Layer 4 of a small transformer language model trained on English Wikipedia (8 layers, counted from 0, width 128).
A neuron's activation on a vector x is GELU(weights . x), where the dot is the dot product.

Input weights of the MLP neurons that the questions are about. A number n stands for n times 0.0048.
n10: -17 -32 -11 -12 7 -19 -1 -35 5 3 0 -31 -2 -1 25 11 -29 3 40 -35 35 -20 12 53 0 18 -19 -13 -18 18 61 -13 16 -1 -53 -43 -1 22 -9 11 45 17 -16 -11 -54 -10 7 23 -33 -2 -22 -4 -48 -15 13 -13 15 5 -11 -2 35 -5 -12 -14 -28 -2 4 59 -20 11 6 13 22 26 12 2 -17 13 27 54 -5 -35 -7 -12 2 -20 -6 33 35 47 -20 -4 -3 -28 13 -8 -1 -25 21 -8 30 14 -16 -9 -11 -52 6 -3 6 47 -27 -4 -20 10 -4 -5 8 -2 42 10 3 -1 17 16 2 22 -23 27
n11: 16 -1 -8 -52 -5 11 44 -47 -38 -25 4 -26 36 -5 33 41 -2 26 32 -37 -17 -5 20 32 4 31 48 -5 0 22 -11 31 22 21 -78 17 19 6 74 -7 -40 -38 27 16 -18 35 -58 42 11 6 -6 -9 -51 56 28 1 5 38 -49 -25 14 -24 14 -42 28 32 4 14 29 -12 -16 3 3 19 -28 -31 -20 -9 22 14 -16 -52 3 30 21 14 -14 -16 10 -31 -37 6 -2 -53 -1 30 26 -20 6 -21 4 18 1 6 -30 -2 -1 -4 21 -5 10 -25 -21 -1 -11 13 46 -3 9 -18 -23 6 -23 4 -2 20 -30 20
n28: 23 22 31 -30 5 -9 -21 -33 -20 36 -6 31 -28 8 -8 23 -1 -6 -35 22 -18 -21 41 -7 7 22 -48 10 22 3 -20 20 28 1 -28 0 19 -10 8 -17 -25 -25 -2 -31 9 18 -7 -18 0 9 -9 -48 7 -1 -9 -4 22 12 -23 12 -9 -9 30 6 19 -11 -23 -19 -2 -38 -33 38 5 -18 8 0 7 -9 38 -18 -10 -39 -19 -17 5 -9 18 17 -28 -21 19 9 8 36 33 -8 -14 -5 -18 76 9 38 11 25 -33 -6 -4 22 7 12 5 13 -22 -16 -4 20 -10 -10 -32 24 2 -5 -16 43 -20 -15 28 6
n30: 2 -13 -3 34 -2 1 48 1 18 -17 23 9 -3 -14 -12 6 24 -32 -18 24 -7 25 4 -50 17 -22 -4 -6 -8 51 -19 -15 26 29 -24 29 8 6 34 7 -8 43 -14 -1 9 -10 5 26 -9 -7 -9 20 15 30 -1 18 -16 22 -10 -48 1 -26 22 -8 3 3 0 -23 -1 14 -30 5 -9 -30 28 -20 -2 -39 -29 -12 1 -17 -8 9 45 -5 -22 3 16 1 -25 30 -12 -33 27 28 -7 -23 -9 30 12 -3 29 14 -44 -49 11 8 -1 8 3 0 -22 -1 -61 1 7 2 8 -25 -2 -19 2 25 -7 -31 -24 -6
n40: 40 20 -21 -25 21 27 25 15 -28 -20 -13 -8 -1 18 -9 24 1 -27 -18 4 14 -11 10 19 -13 3 17 24 6 -17 -23 40 2 13 25 -19 3 14 9 -15 -21 11 -5 -4 33 -13 -8 -10 14 -13 -21 1 -14 -27 -35 -10 37 29 -9 31 25 0 28 -43 -16 32 34 13 40 29 1 27 -15 -26 -28 -42 -2 -22 4 -9 -20 11 -32 -31 -7 -7 16 -12 3 -19 8 3 -47 -8 4 8 -34 -11 -13 14 0 -1 -21 -7 -21 23 1 -12 14 -13 -18 19 -16 6 11 37 28 2 -36 2 7 2 -16 -14 21 9 -17 37
n68: 19 -14 -4 5 -18 -14 9 10 35 1 -24 -11 32 21 17 -5 3 43 -10 1 -5 -22 -38 -7 12 16 2 31 36 26 -10 16 5 -30 -3 -48 29 -1 31 7 10 1 -14 57 -37 -11 24 20 -4 32 -2 -23 -4 28 22 3 -49 3 -9 -27 4 -13 20 -25 13 -11 10 -7 12 18 -18 20 3 11 2 35 -30 -37 -28 27 -5 -17 -3 23 1 7 -44 20 -16 18 6 13 -4 -27 56 7 -1 -32 -12 9 5 -7 -6 -36 -39 33 -42 -3 -8 14 -9 16 -41 -28 -15 42 1 -32 35 -17 -24 13 6 0 -11 28 3 8
n80: -8 -14 33 8 14 -11 12 17 27 -7 -8 36 -8 -6 58 12 9 -11 17 -10 -26 -32 60 44 -30 20 69 -4 3 10 6 58 -2 9 -43 -25 11 -16 5 -3 19 -20 7 5 -48 6 -24 -23 1 -3 -2 -15 -38 14 -9 -9 -29 14 24 -1 5 -21 0 9 43 0 -15 11 25 34 -82 -13 -2 -33 13 24 -7 -3 -2 34 4 -43 -16 10 42 16 -7 -11 12 -31 9 -10 4 -48 17 23 -3 10 -42 13 17 -6 17 -32 -9 71 9 -14 11 11 8 -17 11 -15 6 -18 48 1 -23 27 17 15 -77 28 2 -21 -23 -23
n148: -1 -30 -6 10 24 -25 -14 17 30 -21 -29 -36 -8 -2 -8 12 -13 20 -11 13 -28 16 -54 34 -9 -17 -17 -29 -4 53 19 46 -23 -18 -54 -8 10 22 34 14 46 30 -34 5 -3 -17 -2 32 16 -57 -7 -21 4 -10 20 -24 5 -22 -25 22 -4 6 -8 16 15 19 -23 38 12 47 -33 34 5 -14 -53 -31 10 33 12 -10 42 -37 -8 -15 -10 -6 6 -26 -9 38 48 -3 -57 24 21 65 -8 -15 -14 22 29 0 -11 -37 -29 -8 3 13 -7 38 -8 17 -1 33 -6 10 -6 6 -35 -2 -6 -7 -20 39 20 -25 -25 -8
n157: 29 -21 8 5 14 25 -4 3 2 -32 -17 13 20 1 9 1 -4 18 14 -44 -4 -8 -19 4 -14 -31 -2 -27 10 43 9 5 -1 28 21 10 -12 -11 13 21 6 -5 -45 16 11 -20 35 49 -24 -53 -9 -21 4 -5 21 -27 -1 50 -4 5 12 -50 23 21 39 16 -33 14 -32 1 -27 -21 46 42 -57 15 9 3 21 48 -1 -18 37 4 10 17 8 -16 6 -10 -26 -11 11 -9 11 6 6 -17 5 3 20 -30 20 30 10 28 -47 -39 -27 1 7 54 -13 -22 -44 -13 -3 -13 -4 -9 11 -6 -25 2 -28 -10 -38 -14
n172: -1 -7 -11 0 3 1 -11 -3 1 -23 -38 35 -22 40 55 15 27 -59 13 -10 -39 -43 36 -24 6 -10 -4 -14 3 -2 -4 32 24 -30 -17 3 -7 -4 -3 0 -1 -31 14 -28 11 18 -36 -1 -6 -4 -30 -53 -25 -34 10 6 8 9 -3 8 10 16 28 -30 24 46 12 -25 27 3 -15 -8 38 -19 -17 57 -29 19 23 -18 -13 -36 -21 9 43 24 13 -30 5 -15 -2 20 21 -34 16 -1 0 5 -18 21 10 -20 3 -21 -22 38 27 20 1 18 -13 -6 17 -36 16 37 14 -11 1 -2 21 -16 -19 30 6 10 -22 -22
n178: 23 -15 -24 -11 3 21 -12 -29 9 -10 30 60 2 1 -50 22 -5 3 9 18 11 5 0 7 27 -42 -11 6 45 30 56 -25 -19 -31 11 -31 -22 -14 15 -7 -10 5 -9 5 1 -4 -58 -3 15 19 16 -36 -41 3 23 -34 1 43 22 38 -17 16 20 1 -31 42 -2 -49 11 18 1 52 -16 6 -10 36 2 -32 -25 -3 13 -24 18 8 -14 1 -12 -3 -38 19 -15 20 19 -2 15 13 15 -15 -31 -18 30 -4 26 18 5 20 2 16 12 26 17 10 19 -6 -8 -20 -26 -62 -10 -23 -13 22 24 26 1 -28 -52 -7
n241: -7 10 -12 -9 -15 -23 -49 -5 -14 -11 1 -31 -1 -7 11 30 15 -3 -30 15 -5 -28 -25 4 -38 -5 -17 29 49 -7 5 47 -5 -18 -15 -8 -17 2 28 -21 -14 23 -1 -12 28 -13 -13 -32 24 -30 -37 20 32 -22 25 -33 43 -24 14 -22 -1 28 15 3 19 2 -9 -31 5 15 -21 37 10 -9 -8 7 10 20 51 -3 -3 -10 19 27 -16 -10 -22 -29 -34 50 20 22 -63 8 42 11 23 49 -29 -10 4 -11 -23 -39 -51 37 -39 18 -11 6 -17 -2 -37 9 6 -6 64 -41 -22 19 6 -13 40 25 -41 3 25 15
n245: -27 16 5 -35 26 -12 21 -62 53 9 31 18 7 -11 -31 26 -11 -14 5 30 -22 20 16 -36 15 -4 -8 -12 1 -26 -39 5 -22 30 -4 -7 29 10 -45 1 -3 -7 -4 -10 25 8 -58 7 -44 50 14 -27 -12 -6 -18 -8 8 36 -18 13 4 25 21 11 -2 18 -8 -15 4 16 -19 8 15 -27 -19 22 -13 -7 25 -29 -11 7 30 -11 21 64 -1 23 -44 -27 -7 62 -8 44 2 -32 -29 29 -47 18 14 -4 33 36 2 -18 10 41 -16 -16 26 -24 -9 1 -11 9 -13 -11 -18 -11 28 -16 -26 -11 -24 20 -19 -22
n247: 20 -18 0 2 28 25 -11 -21 5 -2 -3 33 -3 28 4 1 -10 -32 21 -36 59 -25 46 20 -32 29 1 -37 0 10 16 7 -7 -6 -2 -66 -27 -20 1 27 45 35 -13 -25 -64 -10 -2 14 -41 -12 -5 -44 2 25 16 -13 0 36 24 0 7 -34 -3 23 -23 38 8 26 -4 11 34 -12 36 60 5 5 9 -8 -2 38 0 -69 -10 -28 16 38 -5 4 -26 -10 2 -11 1 -21 6 -46 6 -31 7 -12 27 -23 -36 -20 8 24 -46 -9 -12 -36 -7 35 -10 34 -9 -40 33 -8 5 -3 37 -16 -25 42 -3 50 -52 -18
n306: 0 52 28 -42 -22 29 -33 17 32 -15 2 -26 -58 -38 -26 20 -40 -41 1 12 24 -10 7 -6 28 73 -24 7 -5 23 20 -22 -4 -37 -6 6 38 -10 11 63 30 -19 -4 -4 -24 12 -23 11 -14 21 2 -27 -16 -8 -1 -9 -33 -33 3 23 42 -2 4 -63 -20 4 -7 57 24 6 17 -23 42 -20 -23 -10 -11 29 27 16 -5 4 -16 -34 -5 -35 29 7 27 24 -26 10 -17 -4 -9 -18 -13 -63 -3 5 32 9 -10 -40 -1 -33 3 -1 -19 -7 -32 13 12 2 -17 45 14 -22 23 -9 8 5 3 38 18 -9 -65 -28
n313: -8 22 24 -44 10 -16 -6 22 -1 7 -76 -8 -31 11 20 18 7 18 33 -8 12 -42 -12 24 -12 -1 -24 -37 10 27 38 23 53 45 9 10 -26 32 28 9 22 57 -1 17 -20 11 -17 8 -13 -31 -28 5 11 17 -5 -6 -20 -28 -31 10 -8 -15 49 24 37 28 -5 2 9 3 -40 -4 43 18 32 -22 47 -24 18 4 17 -5 -30 3 -25 11 -10 -22 -7 20 28 -21 -2 5 -12 -33 -32 35 -17 33 4 -47 32 -64 10 -1 -14 -14 17 6 6 21 -36 -30 -41 16 9 4 5 5 35 -20 -14 48 -44 -20 -1 20
n330: 25 72 -20 -27 25 -6 27 -16 8 -29 -49 -51 -15 -10 -28 28 -15 12 19 -36 15 -21 -7 21 -28 1 32 16 1 16 10 42 -17 -28 -7 0 -31 52 2 -20 -3 19 -18 4 7 13 -7 10 29 -34 -37 17 10 26 -20 -29 -5 -9 -16 12 27 20 43 -20 -23 29 -18 -4 13 -8 -42 16 66 -4 11 -10 24 5 -4 32 -14 16 -16 35 -34 31 -6 28 0 15 23 18 -27 10 3 -14 -14 18 -27 -11 0 -25 8 -8 -20 14 -14 11 37 -10 -4 30 -35 19 -49 -43 14 -24 -14 28 0 -36 14 -4 -25 6 -1 42
n345: -46 2 53 -47 -31 -9 -30 -29 -14 -3 -3 -16 -14 4 35 28 -43 -11 5 4 38 -3 -31 -16 49 -7 -23 26 20 31 4 65 -16 -31 -26 -27 27 26 -21 9 4 29 -32 4 48 -18 7 8 -49 5 -27 38 15 10 8 -21 -45 42 32 3 15 23 45 -25 33 21 -7 6 -6 36 -30 7 8 -12 -77 11 8 29 26 16 24 -75 -45 9 -33 57 -45 15 -34 41 -2 8 -53 -32 -7 6 -15 34 -35 -18 26 8 -47 -41 -22 55 -16 -32 -23 18 -2 29 3 -25 -18 -14 10 -27 -24 28 51 24 -24 32 -32 -3 -14 8
n378: -31 -19 -18 11 1 3 -3 7 -14 18 -40 -27 -6 -15 -22 12 1 3 -17 28 23 43 -52 18 -8 0 -5 -11 -37 25 24 27 16 0 -40 -41 -24 33 -7 13 32 37 -36 -15 -15 5 -16 -13 -15 -18 -20 -33 28 7 12 -11 -23 20 -54 -3 6 41 16 9 17 23 -20 52 4 4 12 47 21 48 17 -2 -3 27 38 24 -18 -6 5 -21 12 22 -4 -25 8 43 0 41 1 -29 14 10 18 -35 -32 -4 11 -6 3 3 9 -17 -23 0 -8 -19 12 35 -22 -3 -50 11 9 15 -22 11 9 0 -3 -2 23 -18 2 18
n382: -32 -24 23 -20 -1 -9 -2 41 -2 11 -4 -2 26 27 -15 31 -17 -21 28 16 26 -24 -44 -7 -38 30 14 5 11 3 17 9 18 15 0 -9 13 -12 19 -13 38 43 -8 10 -27 2 6 20 4 -30 -18 5 -9 25 -19 -22 -1 17 -9 -16 37 5 -19 -3 -20 3 5 52 3 32 -5 -12 -20 -15 -6 17 -21 -15 -3 9 7 -12 -15 7 -17 -9 -12 13 15 -32 1 -24 -31 -34 -9 51 -32 -11 -2 18 -10 25 24 -64 4 38 1 -7 -33 -17 -64 -32 -35 -38 9 8 -3 3 54 1 11 -13 -4 10 13 9 0 8
n429: -4 21 68 29 -13 -27 -6 -20 14 39 -59 23 -16 -14 35 -3 -34 -32 1 -22 -5 2 25 -64 -20 6 25 -7 2 25 24 -13 11 9 6 -10 -3 16 -7 7 21 -18 -34 -36 10 18 7 -3 -22 21 -20 -15 9 11 -29 5 -12 3 -1 -3 28 9 30 3 22 59 12 -26 -17 6 -7 23 -33 -5 40 39 17 -10 13 -30 16 -31 -16 21 -6 -2 -2 -25 -15 -6 -30 -2 17 9 -5 3 9 -44 -14 17 17 5 4 -17 8 -3 11 27 -21 -20 -41 62 -7 -29 -24 46 20 14 11 2 11 -9 27 12 -10 41 -30 -29
n431: 58 28 32 -53 -28 9 -37 26 -7 20 -19 33 -2 -20 -30 4 -41 -18 33 -6 15 -31 -38 19 -17 -19 15 18 41 11 10 6 -25 -19 -18 -35 26 -9 13 48 -23 4 -17 20 -37 -30 4 -21 31 -14 -33 -8 45 -43 -39 -10 -10 -19 -27 3 28 5 -28 -24 -18 -20 -4 11 30 -35 20 26 36 -11 -16 -18 -2 17 5 -29 -43 26 27 31 -26 5 -1 17 27 -5 -36 -17 2 26 -32 -9 29 -18 13 -10 18 1 3 -23 -13 6 -23 12 -12 -9 -31 57 9 -28 18 -3 4 -72 36 24 28 -17 18 21 25 27 -2 -13
n434: 13 -2 -9 -36 13 6 -24 -8 -19 -3 -4 -17 -10 -8 -27 0 5 11 -5 -9 -1 -11 20 -24 17 7 5 -2 2 21 8 -29 -27 2 -30 -15 7 16 -3 -5 -20 -16 -34 4 8 -1 -8 23 -5 -14 -23 -13 -1 12 -26 4 9 8 26 -9 -14 39 -6 -23 -54 14 17 -7 5 -29 13 -13 -4 8 -19 13 5 14 36 20 -27 -5 55 -14 5 -22 -2 15 7 15 -62 39 -12 -41 34 29 16 -19 7 -13 20 -28 3 -13 5 -14 3 18 -7 28 -13 38 35 -25 -20 -13 4 -10 34 -23 -6 7 2 -9 -18 -20 -9 -11
n463: 23 20 33 -12 -28 -20 48 -28 -1 -3 3 14 21 25 5 29 -47 14 62 -38 40 -64 26 -27 16 56 46 -32 9 -16 -50 -25 -15 27 34 27 16 -3 -10 21 -3 -29 -41 17 13 -11 -15 7 23 37 -26 -35 32 47 -40 7 -48 -19 -10 -31 21 -29 22 -32 -24 41 -6 2 8 28 21 14 -28 -15 17 4 12 -25 -38 -16 -10 6 -26 13 -29 34 13 -3 -42 -15 -53 -39 -5 -32 -9 -27 -21 -15 -29 44 17 12 86 20 3 -11 12 -21 -19 -32 12 25 -29 -57 -1 -4 20 -9 -49 -17 20 11 26 -6 -22 9 -23 3
n481: 22 8 18 -33 21 11 -11 -21 -7 -21 14 9 -1 0 -32 7 -5 -6 -20 34 -32 36 31 -18 -45 21 -1 3 11 -11 16 14 1 10 -2 -1 10 29 13 44 19 19 -5 27 20 -28 -12 -5 -34 19 -8 -14 1 -8 -31 7 -9 27 11 2 3 -59 -32 9 70 28 -33 -38 9 -1 11 -2 37 -14 -8 12 7 -37 20 -22 -15 -30 0 -12 -27 -3 -3 19 1 3 -30 -1 -11 17 31 12 15 22 -29 12 1 24 -24 29 -5 14 -1 17 -93 4 33 5 23 -25 9 15 -3 -21 -25 -22 20 4 -34 -16 41 -6 11 -46
n483: -9 -9 44 27 -16 -64 32 -18 -16 -61 -35 1 5 -20 8 -1 -16 18 -6 -27 -21 15 -14 -35 8 -2 -1 -10 13 23 56 2 -35 -37 -4 37 26 50 36 38 14 24 -45 17 -21 -2 -38 59 -14 -44 -12 -10 -24 -4 23 -17 -14 -6 -19 -4 -10 -13 -4 -33 13 4 5 -36 -18 -1 9 -2 15 3 -12 -7 30 -16 35 24 -32 -3 42 10 38 -27 -30 -13 40 54 -6 13 -8 -10 -4 -12 23 -12 4 -2 17 8 -8 -25 8 16 -8 15 -67 38 -23 18 12 -12 -27 3 -8 -62 16 -16 27 17 8 34 37 36 -15 -49
n490: 31 33 31 -15 23 8 -10 11 -26 -6 -71 1 -16 -2 -36 -7 -19 -22 6 8 27 10 16 12 -23 41 50 -16 17 -18 -12 24 6 -41 8 27 2 -8 9 -20 5 17 -22 -19 32 8 20 31 -13 -26 -26 -24 4 25 -24 -11 2 -1 1 -5 21 -22 -1 -10 30 2 1 -14 21 -2 -16 -26 -31 10 -25 -31 42 -15 28 -23 -5 -9 6 12 -37 6 20 -19 9 11 36 -15 -31 -10 53 -10 -4 -37 -39 -23 7 -10 -2 10 15 28 -15 -7 8 38 -29 56 -32 20 -23 -28 31 -1 -34 40 13 -19 11 27 -15 -37 -37 -3
n509: 15 -11 39 -9 -14 -23 41 -24 1 0 -62 -14 26 -3 -6 22 -56 14 11 -54 -2 27 15 -30 7 -36 46 -21 -13 21 8 5 1 -22 -43 3 -21 63 -17 -3 37 2 -2 39 26 -1 35 -1 -38 -9 -10 -19 11 24 -34 13 5 35 5 -43 -10 -27 28 11 12 69 11 -12 26 13 15 -8 19 7 -12 4 1 10 -18 -16 54 -20 -70 17 -15 44 -10 33 -10 -40 -32 8 -1 7 18 -31 8 -11 5 14 5 -44 14 15 -34 14 18 -1 -4 -8 -8 11 -1 -38 -4 -10 1 0 3 -10 -16 -28 39 -8 -19 5 -13 -24

Each question shows a token from some text and the vector x that enters the MLP there. A number n stands for n times 0.084.

" to": -14 -2 1 -2 0 -6 -13 -8 -2 -2 2 3 -3 -3 3 -8 13 3 1 1 -1 -3 11 10 1 8 -6 27 -5 -19 -7 5 -10 7 -10 -1 -21 4 -3 -12 -4 -14 23 -11 -1 4 -1 2 5 -5 14 10 -9 2 11 41 -11 9 18 1 3 6 -7 -1 0 -3 0 -11 -2 3 -4 -12 -1 -1 -6 9 7 25 -1 -3 6 -14 16 -11 -8 -9 2 6 2 -2 12 -12 6 -10 -3 -8 0 14 16 6 -81 0 -10 4 12 -10 -1 -7 9 -6 2 -1 7 -2 6 -3 23 23 6 15 -16 -6 5 -1 4 0 6 7
The two highest activations, in order: n80, n11

"í": 0 1 -16 10 -8 35 -12 21 6 5 15 10 -7 -9 3 -75 14 7 2 12 25 -3 4 5 -1 -19 1 -3 1 -18 -8 -8 -13 8 11 13 15 -16 -15 -12 -21 -32 -13 5 -1 -8 35 -1 -9 -5 20 1 6 -9 12 26 -7 -15 0 0 -6 9 -10 1 7 -42 0 8 -2 -3 -4 1 12 -12 1 0 -8 16 -20 1 7 25 3 -5 1 -14 2 7 -6 -8 8 -2 15 15 -16 -12 -1 8 13 -3 -34 -8 6 -20 -1 10 -5 -12 17 -1 -6 2 29 -2 7 8 -24 2 7 22 -3 13 0 9 -3 -5 1 -1
Which neuron fires most, and how strongly? n431, at about 1.2

" component": -5 -2 -5 9 9 3 3 10 -1 8 22 2 2 0 7 -50 14 8 -8 14 -29 -12 7 17 18 4 -10 22 -1 -20 -2 5 10 0 -9 12 -23 -20 8 23 -2 -7 22 4 10 14 12 -16 -9 8 1 -9 2 -14 3 23 -4 6 29 3 1 9 -27 -1 1 -6 0 -7 -19 -9 13 10 -1 6 -9 1 -2 14 8 2 -2 1 -5 -10 -5 -11 2 6 2 5 14 -12 -1 4 -2 -5 0 4 5 0 -70 5 -11 9 -5 4 -22 -22 -10 -2 -2 -10 4 8 14 8 -5 5 -5 14 -16 -2 -2 -16 -6 -17 34 10
Which three neurons fire most, strongest first? n481, n28, n241

" trans": -15 -2 -25 34 5 13 -10 -10 -12 -9 8 3 -3 -5 13 -73 7 -4 10 -12 -2 -11 8 6 12 -5 4 10 -4 -12 -5 5 -13 9 0 -11 -29 -11 -37 -7 9 -8 -4 -3 -4 11 -7 -16 12 29 -4 -14 21 -9 17 16 1 18 25 -1 -2 0 -18 2 -9 9 0 -2 -20 2 0 0 -4 17 16 20 -3 28 -3 7 11 -14 -17 0 -5 -10 2 11 -6 5 1 11 26 -6 -1 -18 0 -4 30 2 -39 4 -2 0 2 -6 -15 -27 -2 -3 -1 3 15 12 11 -7 29 21 3 5 -17 4 24 -5 6 23 4 4
Which neuron lights up most? n247

" |": -14 -4 2 2 2 4 -14 3 -1 -3 -12 -9 -9 -9 -5 -18 8 -3 4 2 4 4 1 9 -2 1 2 3 -8 -1 0 4 -1 -5 -4 11 -7 0 -8 -3 8 6 1 6 3 8 21 -2 1 -6 -8 -5 -3 12 4 23 -13 -7 -3 9 -2 7 -9 -1 -6 13 1 -6 -11 8 2 3 6 1 2 -6 -6 7 1 -4 2 36 -2 -6 -8 1 6 -6 6 1 4 8 1 2 -4 6 -1 1 8 -16 -80 5 -1 7 0 6 7 -9 3 -12 -1 12 5 1 -4 1 15 12 5 4 -5 -4 1 -6 -4 -15 -1 3
Which neuron fires most, and how strongly? n378, at about 1.1

"36": 3 4 -4 12 19 17 -6 -6 -4 -4 18 2 -7 -7 7 -51 5 -7 -3 19 -19 -6 6 -6 15 -11 -2 11 -4 -21 -25 5 -14 -3 -2 4 -5 1 -17 -23 -9 -14 10 -13 31 -2 5 0 -1 16 6 21 5 -13 12 35 9 20 11 -1 -9 4 -6 6 -3 -10 1 1 -16 -5 -9 7 -6 9 9 -3 5 -4 6 -9 -5 6 -11 -19 5 1 7 4 0 -15 10 -9 -6 9 13 -8 -1 11 8 3 -46 4 -15 13 -9 10 11 -8 7 -5 -5 -17 0 4 20 0 -10 15 -11 14 3 -12 -4 3 -1 0 15 9
The two highest activations, in order: n28, n245

" activity": -16 1 7 -8 -2 13 -4 9 13 15 29 -5 -1 3 -7 -55 19 9 -9 13 -21 -14 13 16 3 4 -13 7 -1 -21 -4 6 6 2 1 3 -23 -17 -3 1 7 -8 19 -3 10 6 -8 -13 7 4 1 18 14 -7 5 27 8 -2 30 -2 -9 12 -18 5 -9 -13 1 -9 -8 6 15 15 -5 20 -8 -16 -5 7 -2 -3 -2 -1 -14 -2 3 -3 2 8 -2 2 7 -15 -4 10 0 -17 0 17 9 -1 -64 -1 -10 6 -7 14 -13 -19 -3 -3 -1 -10 -1 -3 8 -6 -2 -8 -5 21 -4 7 8 0 2 -27 22 12
Which neuron fires most, and how strongly? n241, at about 1.6

" also": -5 -4 0 11 10 -9 11 2 -7 24 -13 1 -12 -8 -4 -29 25 2 -6 10 -3 -10 12 -2 1 2 1 4 -1 1 10 1 -11 -3 3 10 -4 -13 -8 -14 6 -14 11 -15 -1 4 -14 3 2 5 0 -21 -13 0 26 19 0 -4 -5 3 10 -7 0 16 5 8 1 -7 10 -7 -16 14 0 3 5 8 5 -11 -9 -8 1 -12 10 5 -6 1 3 -9 -5 -8 12 -5 13 -1 -14 -11 0 -2 25 -4 -79 5 6 10 -5 15 -11 -12 2 6 0 -6 4 8 23 1 18 4 1 8 -11 2 -5 0 -6 -14 22 11
Which three neurons fire most, strongest first? n28, n80, n172

" ": -13 0 1 5 -9 -1 -2 -1 -6 11 1 -2 2 -11 -2 -34 4 -5 2 -6 -2 11 1 10 -8 4 14 9 -8 -6 -4 -5 -4 3 5 -1 0 -2 -8 -18 -9 -10 5 -41 12 -1 -6 0 4 14 3 12 -6 7 6 44 17 3 -17 0 -1 3 -7 7 -17 16 1 -4 -26 2 -5 -5 -5 6 4 -8 13 1 -3 -8 4 7 -4 1 -6 3 9 -8 6 -9 -7 1 4 -1 -16 -12 -1 2 14 -5 -38 5 6 5 16 -5 -2 3 4 1 -4 -1 -3 -8 4 -4 3 13 7 5 -11 4 6 -13 -10 -1 7 7
Which neuron fires most, and how strongly? n429, at about 0.82

"|": -7 -4 -4 2 6 3 -8 16 -13 -8 2 7 -9 0 -14 -17 7 -7 2 0 3 -10 3 9 -4 3 8 7 -4 0 3 5 -2 -1 0 4 -16 6 6 -2 3 -6 5 -1 0 1 26 1 10 2 -9 -26 7 -3 -7 18 -8 -8 -7 8 0 15 -13 -5 -6 9 1 1 -9 1 -8 -4 3 -1 -3 -8 -4 8 -1 -2 4 30 2 -9 -11 -6 7 6 20 1 12 5 4 -9 -3 21 0 -10 10 -1 -78 2 -4 2 -10 -1 -2 -6 2 -2 1 -3 5 0 -10 1 4 15 1 0 -15 7 1 -7 -3 4 2 5
Which three neurons fire most, strongest first? n40, n382, n378

"81": -9 1 6 23 -5 8 6 -2 -6 -6 8 -4 14 -7 -12 -41 3 3 -12 7 -6 22 3 3 -11 -4 5 4 -1 -28 -17 -12 -9 -3 -8 -10 -1 -6 -12 -30 -14 -9 -1 -18 25 1 -6 -8 12 6 16 8 -14 14 -1 25 8 -3 -3 0 -1 13 -14 8 -4 -14 1 1 3 5 -1 -8 -6 22 12 -10 7 8 6 -5 -6 4 -5 -8 -11 -13 4 -5 6 -3 9 4 -12 10 -8 -1 -1 -2 -4 -2 -40 5 -7 7 2 -10 13 12 11 2 -2 -32 15 26 6 4 10 14 -10 -3 3 -8 -3 1 3 10 17 11
Which neuron lights up most? n245

" as": -3 -13 -11 6 5 11 -1 -9 4 2 -8 1 3 -13 1 -9 0 0 3 -1 -8 -5 2 -1 8 6 4 13 -6 16 2 -2 -6 2 1 6 -15 -8 -5 -2 12 -5 9 -4 5 5 -14 2 16 -3 13 -12 -8 17 18 53 -9 7 -9 -1 3 7 -4 -11 6 -3 0 -8 5 1 -4 -2 -4 14 -10 5 1 -5 -8 3 6 -3 1 10 -11 -4 1 -7 -2 -9 -4 4 5 -6 2 -5 0 10 20 -6 -82 -1 5 5 11 -4 -3 -21 8 -10 2 -1 -1 -2 11 12 0 -6 10 5 2 3 3 -9 -4 1 13 9
The two highest activations, in order: n11, n68

"M": 4 2 12 8 6 10 12 17 6 4 28 -1 -2 9 -17 -70 18 -9 10 5 -12 -10 7 -6 10 -3 -5 10 2 0 -2 3 -16 6 -7 12 1 -15 -16 -3 -8 0 15 -4 21 11 4 -4 1 12 -2 3 2 11 -13 28 -2 -3 10 6 -8 -3 -8 -2 7 -5 1 -5 -6 8 -3 -9 -14 -10 2 10 -1 -2 -1 -6 0 6 -3 8 -6 -17 3 9 9 -7 0 -14 27 1 -12 0 -1 4 3 4 -35 14 -1 22 -3 2 -10 -12 -8 -6 -5 -20 14 -8 2 -3 -19 29 -5 3 -18 -6 -3 -9 2 -32 -5 8
The two highest activations, in order: n30, n481

"p": -3 -2 -1 9 22 -2 -30 15 -18 4 -10 -14 -12 0 -14 -84 14 3 16 2 -11 -8 5 1 12 5 1 1 2 18 2 14 -19 -2 -6 -4 8 0 -9 -1 -7 -4 -8 0 12 25 14 -8 -4 4 -10 -4 -7 -11 7 31 -19 4 -1 -7 -13 5 -17 1 -3 -10 1 5 -1 -8 1 3 -6 -6 5 -29 3 11 12 -1 -7 -3 3 -9 -20 0 4 4 12 -1 4 7 25 -5 -4 13 0 -2 17 -3 -41 -2 -28 25 3 6 8 10 15 -7 -5 1 18 1 0 -10 2 5 0 16 -15 11 1 20 -6 0 11 5
Which three neurons fire most, strongest first? n434, n490, n431

" began": 10 -11 -10 3 1 11 -14 1 -7 5 9 4 -7 5 -27 -29 3 -7 -1 -4 2 0 6 -8 5 -27 -11 24 1 -6 13 6 -15 -6 22 9 -16 -11 -4 -17 13 -23 -6 2 0 -3 -5 -5 11 8 7 4 0 11 30 21 -6 -8 8 2 2 -7 6 -1 -5 9 0 -12 -12 0 -10 11 -2 -1 -7 12 -2 -2 0 -6 11 -14 3 2 -5 14 1 2 -1 -1 15 4 5 6 3 6 0 21 8 1 -81 7 6 -2 3 17 -10 1 3 12 -1 2 17 1 -3 2 -13 -5 5 9 -11 24 14 8 0 -20 -3 -4
Which neuron lights up most? n178

".": -7 7 -1 -12 -8 21 0 -2 -1 -12 -7 -3 -8 1 -7 -25 8 -1 -1 3 -2 -9 1 -4 10 -5 2 -5 -9 -5 -12 -1 -4 -4 7 17 1 -11 -5 2 -6 -16 9 -6 13 8 -16 -5 2 -7 2 -6 4 5 5 52 6 5 8 2 -12 -3 7 1 -20 0 1 3 6 9 4 -9 13 3 1 -6 -4 13 9 1 4 16 -3 -25 7 -6 9 -13 10 -13 1 -4 -5 0 -17 5 -1 9 11 -16 -58 -11 0 8 9 -4 5 -4 2 -3 -3 -2 10 0 8 9 -7 6 -5 6 5 1 -1 9 -2 -13 15 2
Which neuron lights up most? n172

"ulation": -16 -1 -9 8 0 -2 7 -2 -11 8 15 -6 3 17 -10 -63 18 4 -6 14 -4 9 -3 14 -3 -8 -4 12 -2 10 -6 8 0 -2 -7 -5 -31 -12 -11 9 0 12 20 1 2 17 26 -8 11 5 -1 14 6 3 5 30 -2 13 15 -3 2 4 -12 9 -11 -9 1 -8 -4 -1 10 12 -4 3 -2 -10 6 38 -2 1 -2 -11 1 -5 -10 -3 0 7 -3 2 7 -3 -13 1 3 -17 -1 6 21 2 -67 3 -16 13 6 10 0 -9 0 -6 0 0 -5 5 -5 -13 1 9 1 16 -13 -9 20 -6 -8 -3 27 2
Which neuron lights up most? n241